Layer 14 of a small transformer language model trained on English Wikipedia (19 layers, counted from 0, width 64).
A neuron's activation on a vector x is SiLU(gate . x) times (in . x), where the dot is the dot product.

Input weights of the MLP neurons that the questions are about. A number n stands for n times 0.012.
n8 gate: -39 4 -26 -3 -15 34 13 -43 -12 14 -23 -18 -4 -17 23 -6 -19 19 -28 30 -32 -3 -17 9 6 37 12 56 33 -10 17 4 31 -53 -8 -8 -16 -5 -14 48 6 4 7 -10 -1 6 3 -25 33 -31 -9 9 45 13 20 -9 -1 -12 10 27 -30 32 56 62
n9 gate: -42 -16 -41 2 -21 -8 -35 14 -4 -7 -15 3 23 -20 -6 5 21 46 -56 6 -15 8 -29 -6 -13 2 -43 45 8 9 -22 40 -13 -3 14 11 -31 57 -1 -22 -4 -76 27 25 2 -38 -1 -3 -48 -4 27 -6 -10 3 3 12 -7 21 -6 -11 -46 6 9 0
n17 gate: -19 11 0 -9 6 1 8 -12 -60 5 -21 -5 -1 -31 21 -11 16 -4 -1 35 -50 -1 70 -34 -6 1 -3 41 -9 -26 -8 -69 -21 34 26 18 56 31 21 8 5 53 12 -3 -46 -10 -3 -23 24 -8 -4 -2 -15 -3 2 -53 16 -15 3 -37 -21 7 12 10
n31 gate: 9 -29 4 10 -9 -5 -19 -18 -13 39 14 26 -15 -41 -1 -43 7 -8 -4 16 13 42 -24 -32 36 -49 -31 5 -8 -27 36 1 18 -4 -31 30 -30 1 -4 30 -32 -38 12 -7 7 18 -2 13 4 -17 27 -4 19 -24 29 11 28 7 -36 23 35 -19 31 -9
n32 gate: 18 -15 -5 36 21 -11 34 2 17 16 -9 2 30 -27 19 46 -14 18 20 8 0 20 5 -27 26 -19 -6 -11 18 23 -55 54 3 7 16 24 -19 40 19 5 1 -40 -9 33 21 -18 13 -15 14 29 -11 -36 -1 60 16 -52 -7 3 21 -13 23 1 -9 6
n42 gate: 17 3 25 -20 6 7 -58 -1 -3 41 15 -42 16 19 -37 30 -20 8 -7 -30 26 -50 -37 6 -86 7 7 7 15 -2 -14 -16 25 25 -30 -7 25 23 -11 8 11 -17 13 68 -14 -6 21 -1 -53 45 7 -27 3 26 30 -21 8 -35 -69 13 19 -29 -7 -48
n43 gate: -48 -47 -14 4 28 -34 -26 -20 3 48 12 53 14 12 -42 -8 8 22 -20 -27 32 -6 29 -8 -51 6 20 -3 -17 13 -22 -12 -28 -53 0 24 26 -47 11 19 51 43 18 4 -21 -9 25 -24 8 -43 14 -7 13 -17 -12 -10 23 -28 14 -10 9 -7 1 -22
n44 gate: 6 -4 -82 1 -11 -29 -35 -52 -17 38 -31 -3 1 1 -38 0 -26 55 -38 -11 -23 -6 -12 -26 -43 41 -22 -16 -1 1 16 12 -12 -22 -2 -15 -8 23 -8 15 13 21 -49 44 -23 60 -22 -36 24 4 -56 -50 29 -35 38 -20 81 20 24 13 -11 13 -9 6
n45 gate: -23 12 3 -6 13 -27 -19 90 5 -39 -26 -22 44 18 34 -28 -27 15 20 33 -18 -60 -8 8 -22 -21 -14 26 21 10 -1 2 -50 -17 11 32 3 12 -27 -12 -4 -14 -2 -2 23 8 -44 -31 -13 2 67 -17 20 -36 19 42 -9 20 -17 51 -4 19 14 5
n51 gate: 45 15 24 -9 -25 -6 -37 6 -33 14 26 -5 -20 -3 -2 -8 -15 -1 -63 17 21 -26 2 9 12 1 -7 21 -10 3 35 -14 -1 -47 -8 -2 56 -9 16 27 -33 22 -12 -29 13 39 -10 -8 -28 -18 -36 -7 1 26 11 -30 28 -34 34 -7 33 19 9 -19
n61 gate: -27 -70 16 -18 31 -52 5 -12 24 12 -29 4 -1 26 -21 -41 -8 -16 -8 -2 -47 39 22 15 -33 10 24 -28 36 21 -38 -24 6 14 15 -13 -6 4 -18 0 24 -8 14 4 -41 10 43 -13 30 -2 -36 -26 -27 -5 -5 13 8 10 32 -31 -10 33 -3 25
n69 gate: -74 38 -2 -21 -22 14 -16 18 -30 11 -3 3 -16 -23 1 -15 21 -36 5 34 -3 4 -36 -54 17 29 -10 27 30 54 13 39 35 26 -13 38 3 3 4 57 18 34 51 -18 14 24 -8 9 6 27 -4 -14 26 -15 35 -30 -12 -12 25 -57 -9 3 -12 -7
n70 gate: 29 -12 -14 37 -1 -16 -13 -39 -29 -17 -25 -36 -15 17 -2 0 -1 -11 -18 20 -20 -28 -14 7 26 6 5 -11 63 -22 -48 49 -41 -4 9 11 45 12 -16 22 -28 -8 -2 -24 1 15 -5 -12 -19 10 26 -51 -4 29 18 -28 -14 -8 -13 -3 -17 4 51 -25
n74 gate: 19 2 5 35 -18 -18 -25 -26 -12 73 2 26 11 -17 -4 13 -13 -23 -6 -3 -12 -5 27 18 -11 8 -8 15 -1 -29 32 2 7 35 -6 -27 2 -36 19 3 2 4 12 40 0 30 13 24 46 27 24 13 -14 15 29 -21 35 -9 54 -20 -9 -13 -12 -31
n82 gate: -28 -56 -9 12 -22 11 24 -5 -18 16 2 -11 33 -10 8 -12 -22 23 31 -6 -4 24 39 38 -10 -4 -60 -41 35 39 33 16 25 -3 -55 -19 8 -20 -24 -30 6 -22 -8 9 -3 -12 -51 -14 -29 -4 -47 -13 16 4 29 8 6 -5 -8 1 20 42 -22 19
n90 gate: -21 38 -2 -23 -26 15 6 -22 -28 16 -18 -9 -24 -18 26 26 40 49 -16 36 13 -9 0 20 -76 3 33 -4 -10 -27 0 -7 21 -5 -6 -43 34 2 -73 1 -2 17 30 -2 -56 -6 8 3 -7 -5 7 -12 -41 13 -40 -12 27 -17 33 -7 35 -4 -51 -39
n100 gate: 15 24 -32 -14 -3 14 25 19 -32 -46 13 -4 -58 13 17 -13 -7 -23 3 -9 17 9 31 12 -32 27 -22 -30 12 -8 -25 -29 9 -26 -25 24 -6 -26 -14 -31 6 -2 -61 13 -56 -42 35 9 -59 25 35 0 14 -25 35 -19 19 7 -6 14 10 3 26 -9
n107 gate: -14 -37 -27 -9 19 8 -22 -3 23 4 34 35 -15 -13 67 28 15 -15 -3 3 -21 -3 25 -3 -24 20 1 14 56 -24 -3 -6 -3 11 28 22 22 -16 12 15 15 -27 -13 3 -12 -20 -11 -2 -20 -28 6 -4 7 16 38 28 5 5 -9 -14 -6 -5 -45 -18
n109 gate: -67 32 -13 -21 17 31 16 8 -18 20 -9 -1 -3 4 6 23 23 -35 -8 30 -6 45 30 15 19 26 -47 -12 -8 -11 -21 -13 33 -2 -9 34 16 -11 2 -5 -16 72 11 -4 -39 -11 2 38 4 23 -21 3 -59 -44 -12 -47 -19 11 0 -49 39 21 -3 -1
n112 gate: 4 -26 -1 -21 -18 26 3 -6 -10 -8 17 37 -8 -26 5 3 14 7 2 13 14 -4 -4 -5 -11 -23 -20 56 2 -29 -2 32 -22 -36 -21 -32 46 16 17 35 7 32 9 -31 -2 6 19 38 -9 0 -7 -28 4 4 2 29 -30 17 33 -47 7 50 -10 1
n113 gate: -64 -23 -21 -44 5 0 17 12 -32 17 -13 22 -6 2 -11 31 13 3 -5 0 6 47 1 -50 13 1 18 7 36 37 -5 -41 23 -13 -8 -17 11 -5 -19 30 -5 28 2 17 -43 -25 13 25 -83 -42 11 -18 17 61 -4 -39 -42 -31 9 15 -1 6 9 48
n120 gate: 15 -14 -78 -34 34 -32 12 13 33 -35 -17 -27 -21 35 -22 -23 -49 -42 18 43 -18 65 -4 -33 -2 -31 -33 38 14 12 -20 -10 -37 2 -24 -9 -22 -5 16 -16 5 13 24 -9 -1 -17 -49 27 47 15 -6 3 12 -12 64 -26 14 36 -45 -2 -40 -14 36 -8
n121 gate: -15 27 -26 -21 -17 -16 9 7 -11 -13 8 38 24 20 38 5 14 34 -29 42 25 -14 4 -18 24 -41 -11 43 15 -24 18 -1 4 0 10 -5 -10 8 14 -27 28 4 12 1 -2 -30 -50 23 -23 39 6 -29 -9 26 -13 30 9 12 10 -9 17 -9 -29 44
n8 in: -13 21 43 10 12 13 8 -3 3 -18 -4 -26 87 21 40 8 25 -16 43 15 -2 6 17 -5 49 -39 -24 -3 -1 -42 9 -24 -12 32 29 0 -13 -11 0 29 14 -13 -28 24 63 -36 19 6 12 -3 31 12 51 -24 -23 -35 -13 24 12 -3 -2 13 10 45
n9 in: -1 40 -39 0 0 44 30 0 15 -22 23 -1 43 -16 0 -14 -12 45 26 42 -21 -16 20 46 16 -53 -44 13 -9 -17 7 50 -4 13 2 25 29 -30 12 14 -8 13 -10 0 35 3 22 1 -11 23 -14 8 -10 9 -10 -21 -15 -17 -7 8 18 -16 -35 30
n17 in: -16 -50 10 -21 -23 20 21 67 -29 8 2 -30 17 -20 9 -2 26 -4 5 12 5 -53 51 -13 -11 -7 11 -2 17 15 -5 4 0 16 26 11 -2 -22 -21 -35 -10 -4 63 16 -35 -43 31 21 34 -4 -36 23 -7 20 -19 26 52 -4 17 -13 9 -3 -3 -47
n31 in: -19 -31 30 20 -39 25 -8 -3 11 18 10 -13 -7 -11 -32 -25 -9 -42 17 -15 57 -16 3 27 43 39 -72 -12 -17 27 -11 26 -22 30 -3 46 -30 13 -8 17 7 17 -40 2 28 -7 -19 8 -20 -27 13 -21 -25 0 -21 -38 12 32 -16 3 7 -6 -18 17
n32 in: -4 -17 -26 -21 84 3 15 -15 -3 5 16 -23 19 -13 -24 34 -4 8 -5 23 11 6 -22 -7 6 15 1 21 -28 -25 2 -3 -20 17 6 35 0 -24 -8 15 27 4 28 -25 16 4 17 16 7 24 -18 3 -44 9 16 54 31 -3 4 7 -41 16 35 32
n42 in: 13 8 -6 7 -4 -30 41 38 -7 62 28 45 12 16 -7 10 8 2 5 25 -17 20 -3 8 -21 -5 -41 4 -5 55 14 -40 -5 -4 19 -15 11 -13 62 3 10 -33 3 13 -19 -9 -1 38 9 -25 -6 -18 1 -23 -33 -33 12 12 -12 -10 -6 21 31 36
n43 in: 35 -45 27 4 -39 -4 21 4 52 33 16 -21 -17 7 18 3 -26 -11 -17 11 -17 8 7 35 -29 -6 34 -42 32 -25 -24 8 -17 -4 -18 30 -10 4 -20 11 9 -11 -46 -14 -12 -10 10 13 -32 36 2 -15 -16 -12 -53 -7 16 1 -12 7 51 -23 -13 -34
n44 in: 11 -24 -54 47 -4 -49 11 29 -20 7 -10 -40 37 30 -15 41 46 42 -37 16 -7 23 4 -43 -46 -12 -13 -20 38 3 -6 34 -12 -11 24 14 4 24 29 -7 -47 -16 -10 43 5 -11 23 -6 15 22 -4 -13 23 -19 28 -29 16 -4 -34 17 -25 -28 12 -20
n45 in: -9 -12 -25 82 30 26 31 -25 33 -40 -11 -11 -9 7 -19 -3 -40 -10 -28 17 -35 21 -9 16 -16 39 31 -5 5 6 42 -12 -11 2 7 33 10 -17 -12 11 -50 9 3 16 -14 -3 -19 -30 7 26 4 4 31 -18 -22 -9 6 22 -39 34 -29 26 15 -23
n51 in: 17 23 -3 38 29 33 34 48 29 -11 15 -11 1 27 -34 -9 -8 -74 30 -5 -21 8 18 -7 4 48 -8 10 -6 6 5 -19 26 -4 -28 -20 11 39 10 12 9 -2 11 20 16 -21 -38 25 -3 -12 16 -17 -7 -16 -35 20 -4 -32 -15 -9 -25 18 13 -22
n61 in: 21 37 10 26 49 -52 -10 -15 -36 -18 7 4 -6 0 -9 14 -6 6 15 -24 -46 -22 16 -16 -48 -33 -30 8 -3 12 -9 39 -33 4 26 2 34 -31 31 5 14 4 -4 7 -14 -37 20 25 26 17 5 -30 -8 -47 -17 12 12 -54 -59 29 -1 -13 -42 -10
n69 in: -1 25 2 -30 -21 16 -12 -6 16 42 48 -1 -15 -16 -41 -8 3 21 -8 -14 -36 13 -5 50 4 12 -16 -11 -60 -80 3 34 -17 -40 8 -15 0 21 -20 -20 -2 -42 24 -14 -9 -5 -18 4 4 -38 14 11 39 12 -30 -23 -27 -8 35 25 23 -28 7 4
n70 in: 12 1 15 -24 20 1 -8 16 13 -29 -25 4 -24 36 16 -10 -4 -13 15 36 -35 2 32 -1 22 13 -43 12 26 14 -37 57 27 0 -9 11 25 -12 -22 -26 -10 -22 20 -36 -12 4 -17 -50 -27 10 0 -36 10 17 -39 -32 -22 -56 8 -37 20 -5 -22 -36
n74 in: -1 7 -34 4 -32 -20 -7 12 -37 32 17 19 22 -14 11 -6 -30 52 4 -39 41 -5 0 3 -21 -18 -24 14 12 2 2 -1 -5 -31 -21 -16 -18 -5 49 -16 16 8 8 -20 -10 33 -16 8 15 1 -23 18 6 57 31 -19 33 -25 -3 -4 -6 -30 -7 -19
n82 in: -23 -28 27 -10 -8 12 -30 15 -57 0 21 -20 -4 -10 2 -97 15 18 12 27 -6 -1 -8 11 27 8 27 36 -43 42 35 38 -6 -8 -5 -1 -6 20 8 15 -20 -30 2 -8 -6 26 -25 -4 37 -33 -17 -32 -14 0 -16 18 34 5 -28 -44 -11 -3 -6 -29
n90 in: -9 7 23 21 -63 15 -57 4 -20 -19 5 20 29 -31 9 9 -16 -10 19 -23 -26 -50 11 4 16 20 5 8 5 -15 34 -19 6 23 -12 -27 0 8 -42 13 16 22 8 -4 -19 34 30 25 11 25 8 26 -39 2 -30 3 -10 -5 16 -27 36 -19 11 28
n100 in: -14 -15 6 11 9 -17 2 17 -34 -8 5 -39 32 -41 7 -19 -4 -26 -10 4 17 16 22 -43 -6 -8 -3 -71 3 12 15 -6 1 6 7 27 -7 -10 -4 2 8 -27 2 16 -10 48 -11 -28 40 -4 17 22 25 37 -3 -8 -26 3 13 -7 19 -2 -22 8
n107 in: 29 -31 0 -2 31 7 19 30 7 -3 29 16 -11 25 -36 -29 34 -20 -6 7 65 36 2 10 10 22 25 -38 29 -13 -34 -11 -20 -10 -8 16 -1 -21 -36 -33 1 17 15 -11 -28 -16 29 -50 3 -15 20 14 34 14 15 3 4 4 -9 -15 14 6 -22 10
n109 in: 53 -15 9 -30 13 -9 -40 1 -19 -33 24 -14 -5 -19 21 28 11 1 -23 -3 20 -26 -26 -4 -6 45 20 0 33 26 -13 12 50 15 -12 15 -16 -27 -13 -8 9 -15 -13 -8 -25 -25 40 -27 -31 -21 54 20 -11 -1 -28 -28 20 40 16 -31 26 18 -56 17
n112 in: 34 8 -21 -9 2 4 16 11 9 23 -17 0 -25 -15 19 15 -9 14 12 8 8 -9 36 6 -12 -43 17 2 -24 36 -15 -1 -21 -21 41 -23 10 -18 15 -31 -17 15 -13 -5 -52 -21 -26 0 6 2 -52 -37 -21 8 -19 8 2 26 3 13 -3 31 -47 10
n113 in: 3 10 -29 -9 -4 -3 30 7 -21 -13 -39 12 -15 -28 12 -23 22 -2 14 27 34 -60 6 14 -1 0 14 -29 18 11 48 12 18 27 -26 28 7 -7 9 -15 -12 9 -39 -22 -22 -8 16 -28 35 -48 45 -5 33 20 74 -16 3 11 13 -17 -19 23 35 30
n120 in: -14 28 10 -70 38 -1 -16 -24 -50 -46 47 9 -3 15 -35 -31 23 10 23 -26 9 -17 6 -3 3 28 -14 -21 -41 41 -5 -11 -6 32 -2 -36 8 29 19 34 12 -33 19 -26 -26 3 49 26 -15 9 -21 14 32 -3 -38 39 -16 -15 63 -14 2 22 -19 26
n121 in: 4 -6 -12 -20 -26 14 -11 43 19 58 -27 29 -42 -1 6 8 -2 3 30 22 -1 -8 -17 8 -1 -12 27 -36 -20 13 -8 -8 -9 8 -4 -26 1 -49 -6 18 -27 10 18 -4 -28 40 -2 0 54 5 17 8 28 -32 -4 -3 -17 -49 -11 15 20 16 27 -9

Each question shows a token from some text and the vector x that enters the MLP there. A number n stands for n times 0.026.

" |": -6 -16 1 17 -2 42 26 19 -25 4 -1 1 2 -12 -27 20 2 -29 -35 39 33 32 39 -10 -22 9 -5 -14 19 1 -7 -17 -15 20 7 -12 52 -16 55 6 -18 -64 -58 -11 -18 28 -2 -15 6 -2 -16 11 16 28 -6 24 -31 25 7 22 21 -1 -13 6
Which neuron lights up most? n100

"u": -1 8 4 -21 10 24 -14 -28 -41 -14 13 6 27 38 3 -10 -22 4 6 -7 17 10 -38 -42 1 -16 29 20 20 -25 3 28 39 -17 13 -49 29 -38 6 -28 24 -11 10 -26 -1 16 -15 1 -51 -25 2 32 42 -12 4 4 -26 -35 12 -15 -25 22 10 4
Which neuron lights up most? n8

"é": 30 4 43 4 32 23 -26 -15 15 21 5 -3 12 13 -21 -2 -15 9 27 32 -23 4 -2 24 6 0 14 2 24 -43 -11 0 32 -27 6 -36 -8 -53 18 -39 17 5 -27 6 7 36 2 -37 -39 -22 -12 36 25 -49 -15 16 -9 -1 -21 -16 -3 38 12 -2
Which neuron fires most, and how strongly? n8, at about 1.6

",": -16 -15 -4 -13 -5 31 -35 19 1 -14 -19 23 2 -11 6 60 0 -23 8 53 4 -18 12 5 -2 -10 17 13 31 -58 23 42 9 -1 1 -10 -5 -21 30 -20 -20 29 -21 -25 -10 39 14 -11 -3 10 -15 21 -3 0 -26 1 -30 10 -44 -20 -36 -27 -14 40
The three highest activations, in order: n121, n109, n112

"2": 5 2 -23 -14 5 8 8 -17 -28 -1 14 -33 -5 12 -24 23 -20 -11 0 30 6 -27 9 27 14 -2 61 -12 11 30 -11 30 -8 38 -20 -13 30 22 24 -27 3 1 -29 -7 -23 46 26 -26 -38 -25 -16 40 29 4 -39 30 -60 5 -28 3 -6 5 12 -7
Which neuron fires most, and how strongly? n70, at about 1.6

"t": 14 19 3 -12 43 -33 16 -17 -49 -1 -28 -2 22 -5 -10 -3 -2 14 -13 11 56 36 -28 -27 -26 -16 2 9 7 -1 7 26 -27 29 13 -12 -14 -30 36 -50 -13 -1 3 -10 14 -7 8 -6 -12 -50 -15 17 34 -26 23 22 -28 -9 23 -2 -54 -8 -28 -13
Which neuron lights up most? n120

" A": -31 -5 80 -18 -14 27 -8 -19 12 26 -1 -4 18 -8 -21 6 5 4 36 39 12 -25 9 9 -21 14 22 -32 20 -32 19 -11 28 -4 8 -14 -4 -27 14 -80 -20 -10 -13 -8 5 30 8 -31 -18 -12 -18 6 17 -12 -15 13 -22 15 -5 -1 12 5 1 16
Which neuron lights up most? n90

" ": -14 3 -18 2 -18 18 -21 -10 -3 24 6 -2 7 -10 4 8 -25 -33 9 25 12 -8 20 -8 -33 24 55 -2 -7 -5 13 8 -17 -9 -52 -5 25 19 66 -30 -27 15 -41 -18 -3 31 18 -56 -17 -9 -18 2 1 4 -40 23 -17 14 -12 11 29 30 -3 4
The three highest activations, in order: n112, n43, n51

"al": 10 -17 -5 7 17 2 25 -37 48 4 -11 8 2 32 -35 -7 -11 8 -20 11 -11 10 -20 -12 13 -34 23 24 -8 17 -21 4 -20 -25 -21 -23 6 -25 9 -10 2 -7 -8 -49 8 15 16 21 -40 -13 -51 84 27 -46 -20 -1 -40 -13 17 -7 -40 16 -4 21
Which neuron fires most, and how strongly? n120, at about 3.4

" in": -1 -4 7 19 10 22 -12 -31 -18 15 -42 4 -37 7 -22 22 7 -14 -28 24 -7 -6 -31 -25 -31 2 33 -7 47 -4 -32 33 -23 7 -15 -13 -19 11 11 -9 -33 -5 -44 -10 14 11 9 -27 -11 -10 -29 11 11 -59 -14 -23 -21 -6 -6 -39 -31 -44 22 6
The two highest activations, in order: n44, n70

" f": -13 -13 18 19 36 -6 -37 10 -27 26 20 6 17 5 5 9 -5 -5 17 36 38 1 -12 -12 -7 -17 21 16 42 3 -11 26 -3 -27 -24 -23 -23 -14 11 -50 -10 -17 -18 -15 17 7 32 -47 -47 -8 -31 49 35 -62 -19 19 -27 -5 12 -12 26 5 7 4
Which neuron lights up most? n43

"===": -38 -9 -9 -34 -1 25 5 2 -25 56 5 -22 23 -22 3 -12 28 -15 -12 1 26 -12 -13 19 6 -4 42 1 51 -18 25 11 14 -13 -17 -3 -4 6 -2 6 -12 -19 17 5 12 55 6 -13 -33 -18 -9 40 40 -34 -56 27 -29 -21 -23 12 4 -16 -31 20
Which neuron lights up most? n69

" part": 12 -10 -1 -8 9 9 -25 17 -44 -7 26 -21 13 -21 2 -4 15 -15 32 17 23 24 -7 -9 0 9 -10 17 23 2 8 49 -2 15 -9 -17 17 -13 -3 -65 -12 20 -36 9 -6 10 23 2 -9 10 -33 58 2 -59 -11 14 -22 -1 -9 2 -34 -54 -2 -1
The three highest activations, in order: n109, n82, n120

"ca": 12 6 46 -8 36 10 -22 -2 -55 14 9 2 -11 10 -10 13 -12 14 34 36 3 -23 8 -6 -9 -28 18 32 38 -29 4 1 25 -7 -4 -14 -3 -42 20 -47 8 -13 -37 13 10 34 21 -29 -35 2 -12 22 24 -27 -12 31 -7 -14 -7 -20 -61 -12 -33 3
Which neuron lights up most? n31

"or": 9 10 32 -18 26 42 -26 -17 -26 36 25 -8 7 -9 -17 13 -5 -25 1 36 19 -2 5 5 -15 -18 30 33 39 -25 5 9 10 7 -8 -21 33 -23 37 -53 -9 -10 -17 -3 -13 6 -11 -18 -43 -20 -12 12 38 -23 0 5 -32 0 -6 -35 -27 -26 -24 -10
The two highest activations, in order: n107, n112

" pre": 0 -3 -6 38 0 17 -15 -26 -19 23 -3 13 22 -8 -5 -21 -9 -16 16 2 -31 12 -38 -21 -22 -2 16 -11 19 8 -19 7 -25 -15 11 -5 17 -13 3 -43 -6 4 -73 8 7 -16 26 -23 -13 -37 -56 37 3 -77 -16 38 -19 1 6 -11 -15 -23 -4 2
Which neuron lights up most? n44

"1": 31 5 1 17 16 19 13 8 0 -34 -37 -40 14 22 -12 11 12 16 0 -3 1 -23 3 -37 7 13 60 25 14 16 7 3 -27 38 1 14 3 3 -28 -30 -14 -17 -38 8 -29 25 19 -27 -25 -2 -2 18 -11 -37 -41 26 -35 31 -13 -30 -19 12 12 43
Which neuron lights up most? n45

"Marcel": 32 -7 46 7 21 41 29 10 28 -4 24 -4 -3 -13 -55 17 -4 -17 2 18 21 12 20 -8 -1 6 17 23 20 -33 1 1 4 1 22 -22 26 -34 19 -62 3 5 -10 -27 6 54 15 -27 -41 -16 -24 12 5 -40 -8 -13 4 5 17 -19 -8 8 -25 -10
Which neuron lights up most? n51

"ri": 7 -4 42 4 15 28 -7 -38 2 -12 -3 -21 16 4 -19 -18 5 9 7 27 -3 4 -27 -48 -24 -1 27 21 30 -42 -5 -15 29 3 7 -12 16 -22 12 -34 -19 -11 -16 -8 23 10 -26 -30 -26 -47 -15 51 42 -39 5 -8 -15 -6 26 -16 -46 14 36 27
Which neuron fires most, and how strongly? n8, at about 10

" the": -6 -50 26 8 -7 45 8 1 -42 13 10 4 -23 -12 -4 51 -3 -5 30 16 -19 23 8 -8 3 10 34 24 14 -13 -20 37 -24 -2 -37 -9 11 19 19 -43 -31 15 -44 -4 -1 10 10 -6 -15 -22 -11 12 14 -21 -32 -13 -20 -4 -3 9 -26 -49 26 18
Which neuron lights up most? n70

"s": 19 7 10 -6 20 35 -24 -17 -18 -2 7 21 35 5 -20 6 -9 -10 24 48 29 26 11 2 0 -30 20 12 25 -10 -5 11 -4 22 14 -17 -28 -34 35 -44 -7 6 -23 -8 25 -12 23 13 -22 -9 -4 32 38 -10 -2 -10 -6 3 3 -41 -28 -60 -4 8
Which neuron lights up most? n74

"z": 6 -7 27 -26 26 40 -20 -13 -15 9 20 -2 13 10 1 27 5 -1 5 51 6 1 -2 17 -25 -34 38 23 18 -41 14 -11 28 -13 1 -34 22 -39 33 -53 -3 1 1 5 12 26 8 -40 -36 -16 -20 -5 37 -4 -28 -11 -6 -4 -12 -17 -7 -23 -22 -13
The three highest activations, in order: n107, n31, n112

" passes": -28 1 -43 -10 49 34 2 11 -13 3 -5 16 29 -4 18 41 34 -13 16 41 23 -14 25 -13 -4 -22 26 14 4 1 -1 75 13 32 -22 -5 -51 -6 15 -23 -8 -44 -34 4 12 8 19 -8 -7 -38 -22 22 9 -31 -8 10 -28 -4 14 -12 -6 -19 -10 10
Which neuron fires most, and how strongly? n9, at about 4.9

";": -23 -10 -13 2 -11 31 1 21 -17 5 -5 30 15 6 -2 68 -13 -13 18 52 23 2 26 -6 5 -26 57 21 28 -36 -8 34 6 12 -22 -15 4 -4 28 -9 -21 -5 10 -26 -3 37 6 -20 -43 -13 -25 18 25 -21 -28 49 -27 0 -24 -8 -8 -15 -11 14
Which neuron lights up most? n121

"5": -12 -13 -10 -22 45 34 2 19 -59 -1 -23 -3 -3 6 -25 -8 -5 -17 43 19 31 -26 -18 19 -23 -35 18 6 22 11 11 37 -7 22 6 -15 -8 -15 9 -4 5 -15 -26 13 -9 22 1 -34 -32 6 -10 -3 -2 -50 -19 3 0 5 -7 -28 18 -54 -21 48
Which neuron lights up most? n82

"ton": 5 19 45 -16 15 22 -30 7 -36 15 23 -15 -2 -30 3 23 -5 -5 24 51 5 -14 6 14 -31 -16 59 30 16 -47 25 9 13 10 21 -19 9 -31 48 -37 4 -20 -10 -13 11 29 -7 -5 -22 1 -11 -12 26 -4 -12 -23 3 8 -35 -5 2 -24 -36 -16
Which neuron fires most, and how strongly? n74, at about 1.1

"N": -3 -35 30 35 1 23 13 0 6 -20 20 -38 11 21 -16 0 14 -7 50 -18 15 -12 8 -26 -18 -16 22 -16 30 49 -2 36 13 -18 10 20 12 -24 22 -49 6 31 0 -21 -13 11 -13 -25 -16 -13 -28 53 24 -9 -13 -3 -51 -3 37 -2 -19 10 -1 28
Which neuron lights up most? n113

" slope": 1 1 -26 -5 44 5 -33 18 -26 -21 32 8 10 -2 -3 2 -8 -19 26 45 -19 11 -7 15 18 9 18 11 9 -37 15 29 -5 9 -7 -20 -12 -14 10 -53 -10 -16 -38 25 2 9 9 -13 -14 -1 -18 38 1 -74 -12 33 -15 2 15 -15 -39 -46 -33 16
Which neuron fires most, and how strongly? n120, at about 1.1

"au": -5 9 33 -27 21 32 -22 9 -37 19 15 4 11 -8 -13 16 1 10 18 59 7 -24 1 3 -33 -37 31 40 28 -31 3 11 30 15 1 -16 -1 -17 45 -56 1 -25 -31 -1 8 28 5 -3 -30 -12 -17 12 21 -21 -7 14 -16 -8 -4 -28 -36 -22 -6 -1
Which neuron fires most, and how strongly? n42, at about 1.1

"4": 27 11 22 -1 59 -13 13 11 -34 -10 -1 -21 13 20 -30 -10 -13 -40 5 -28 16 5 -13 -11 10 -25 53 15 12 29 19 15 6 1 1 17 17 -3 -20 -16 6 -38 -42 -13 -34 38 35 -5 -8 -10 -37 -8 25 -43 2 44 -3 -2 9 -15 -15 -5 15 48
Which neuron lights up most? n61

" road": 5 20 -17 3 48 19 -12 9 -49 8 4 15 20 4 -7 17 2 -25 44 58 -20 -13 -22 -5 -9 4 31 -15 18 -30 10 54 5 2 -13 -2 -10 9 16 -47 -6 -6 -19 6 19 26 16 -7 -19 -15 -33 26 14 -67 -3 9 -7 8 26 -18 -34 -25 -38 -3
Which neuron fires most, and how strongly? n44, at about 1.3

"6": 20 2 20 -4 35 5 -2 8 -23 -8 12 -36 18 24 -17 0 -19 -39 18 -4 13 9 -11 -14 13 -34 48 20 20 25 14 11 -6 -6 -1 13 37 -12 -29 -11 9 -39 -42 -6 -28 34 19 -22 -17 -9 -22 8 43 -40 -10 40 -9 -6 12 -15 -21 -7 18 57
Which neuron fires most, and how strongly? n8, at about 1.2

" built": 6 4 -7 4 21 17 -25 9 -36 24 -6 29 11 -21 9 -15 17 -35 16 37 42 -19 5 -1 40 1 -7 12 19 10 -13 61 -18 -6 -14 2 -34 7 0 -15 -23 -17 -50 0 11 53 40 -7 -36 -18 6 16 23 -55 -20 35 -11 5 5 -17 14 -20 -14 14
Which neuron lights up most? n31

" Bernard": 29 8 35 -7 15 42 34 14 21 -13 12 -2 9 -38 -32 12 -12 -15 3 10 61 1 25 -14 1 19 20 8 9 -31 11 0 -8 -1 43 -37 33 -21 24 -53 -5 11 -31 -7 16 44 0 -34 -24 -25 -5 0 1 -15 -14 -35 0 -8 14 -10 -20 18 -27 -9
Which neuron lights up most? n51

" The": -15 -15 2 5 -3 48 14 14 -35 16 7 16 -19 -19 31 70 6 -12 53 12 -12 -8 21 0 -8 7 21 21 4 -26 -25 26 -28 12 -27 -10 12 25 17 -38 -15 27 -38 12 -2 23 25 4 -14 -30 -31 29 4 -21 -27 10 -14 0 26 7 -31 -30 2 18
The three highest activations, in order: n17, n112, n90

"ub": -11 -13 60 -8 42 7 -15 2 11 29 -1 -29 20 -22 25 23 -5 3 5 5 9 20 -9 22 -14 9 43 -2 19 -21 10 12 34 -22 20 -27 13 -60 37 -44 -6 5 11 -4 -7 31 18 -27 -25 -14 -11 -1 13 -18 -30 13 -14 10 -9 -42 19 29 -28 -4
The three highest activations, in order: n109, n107, n43

" access": -7 8 -5 6 6 43 -13 -16 -13 16 12 41 2 -10 -3 -6 19 -12 15 12 18 8 8 -14 8 -17 18 6 10 15 18 81 -40 3 -38 -19 -4 7 -8 -48 -25 -17 -33 -4 -7 50 -4 -25 -28 -15 3 34 9 -18 6 8 -26 -4 6 -42 -38 -19 -20 12
The three highest activations, in order: n82, n9, n69

" very": -40 -1 14 21 8 12 11 -4 -23 -11 -10 -1 27 -7 -19 11 2 -23 -10 69 11 14 -8 21 -5 -5 -11 2 -1 -3 -29 26 -7 14 -42 -24 -10 23 2 -45 -24 -26 -37 39 15 -9 16 8 -38 -15 -2 11 -5 -31 25 -20 -33 -4 40 1 -39 -50 19 20
Which neuron lights up most? n9

"H": -20 -11 46 18 -12 40 4 3 11 4 1 0 3 17 28 1 8 -22 53 34 25 -3 7 -6 -9 -25 17 -21 5 31 -25 23 2 28 19 -8 14 -26 29 -47 1 14 -4 -57 4 13 -14 -33 -17 -11 -34 32 33 -13 -16 40 -26 3 34 10 -2 29 -5 13
Which neuron lights up most? n112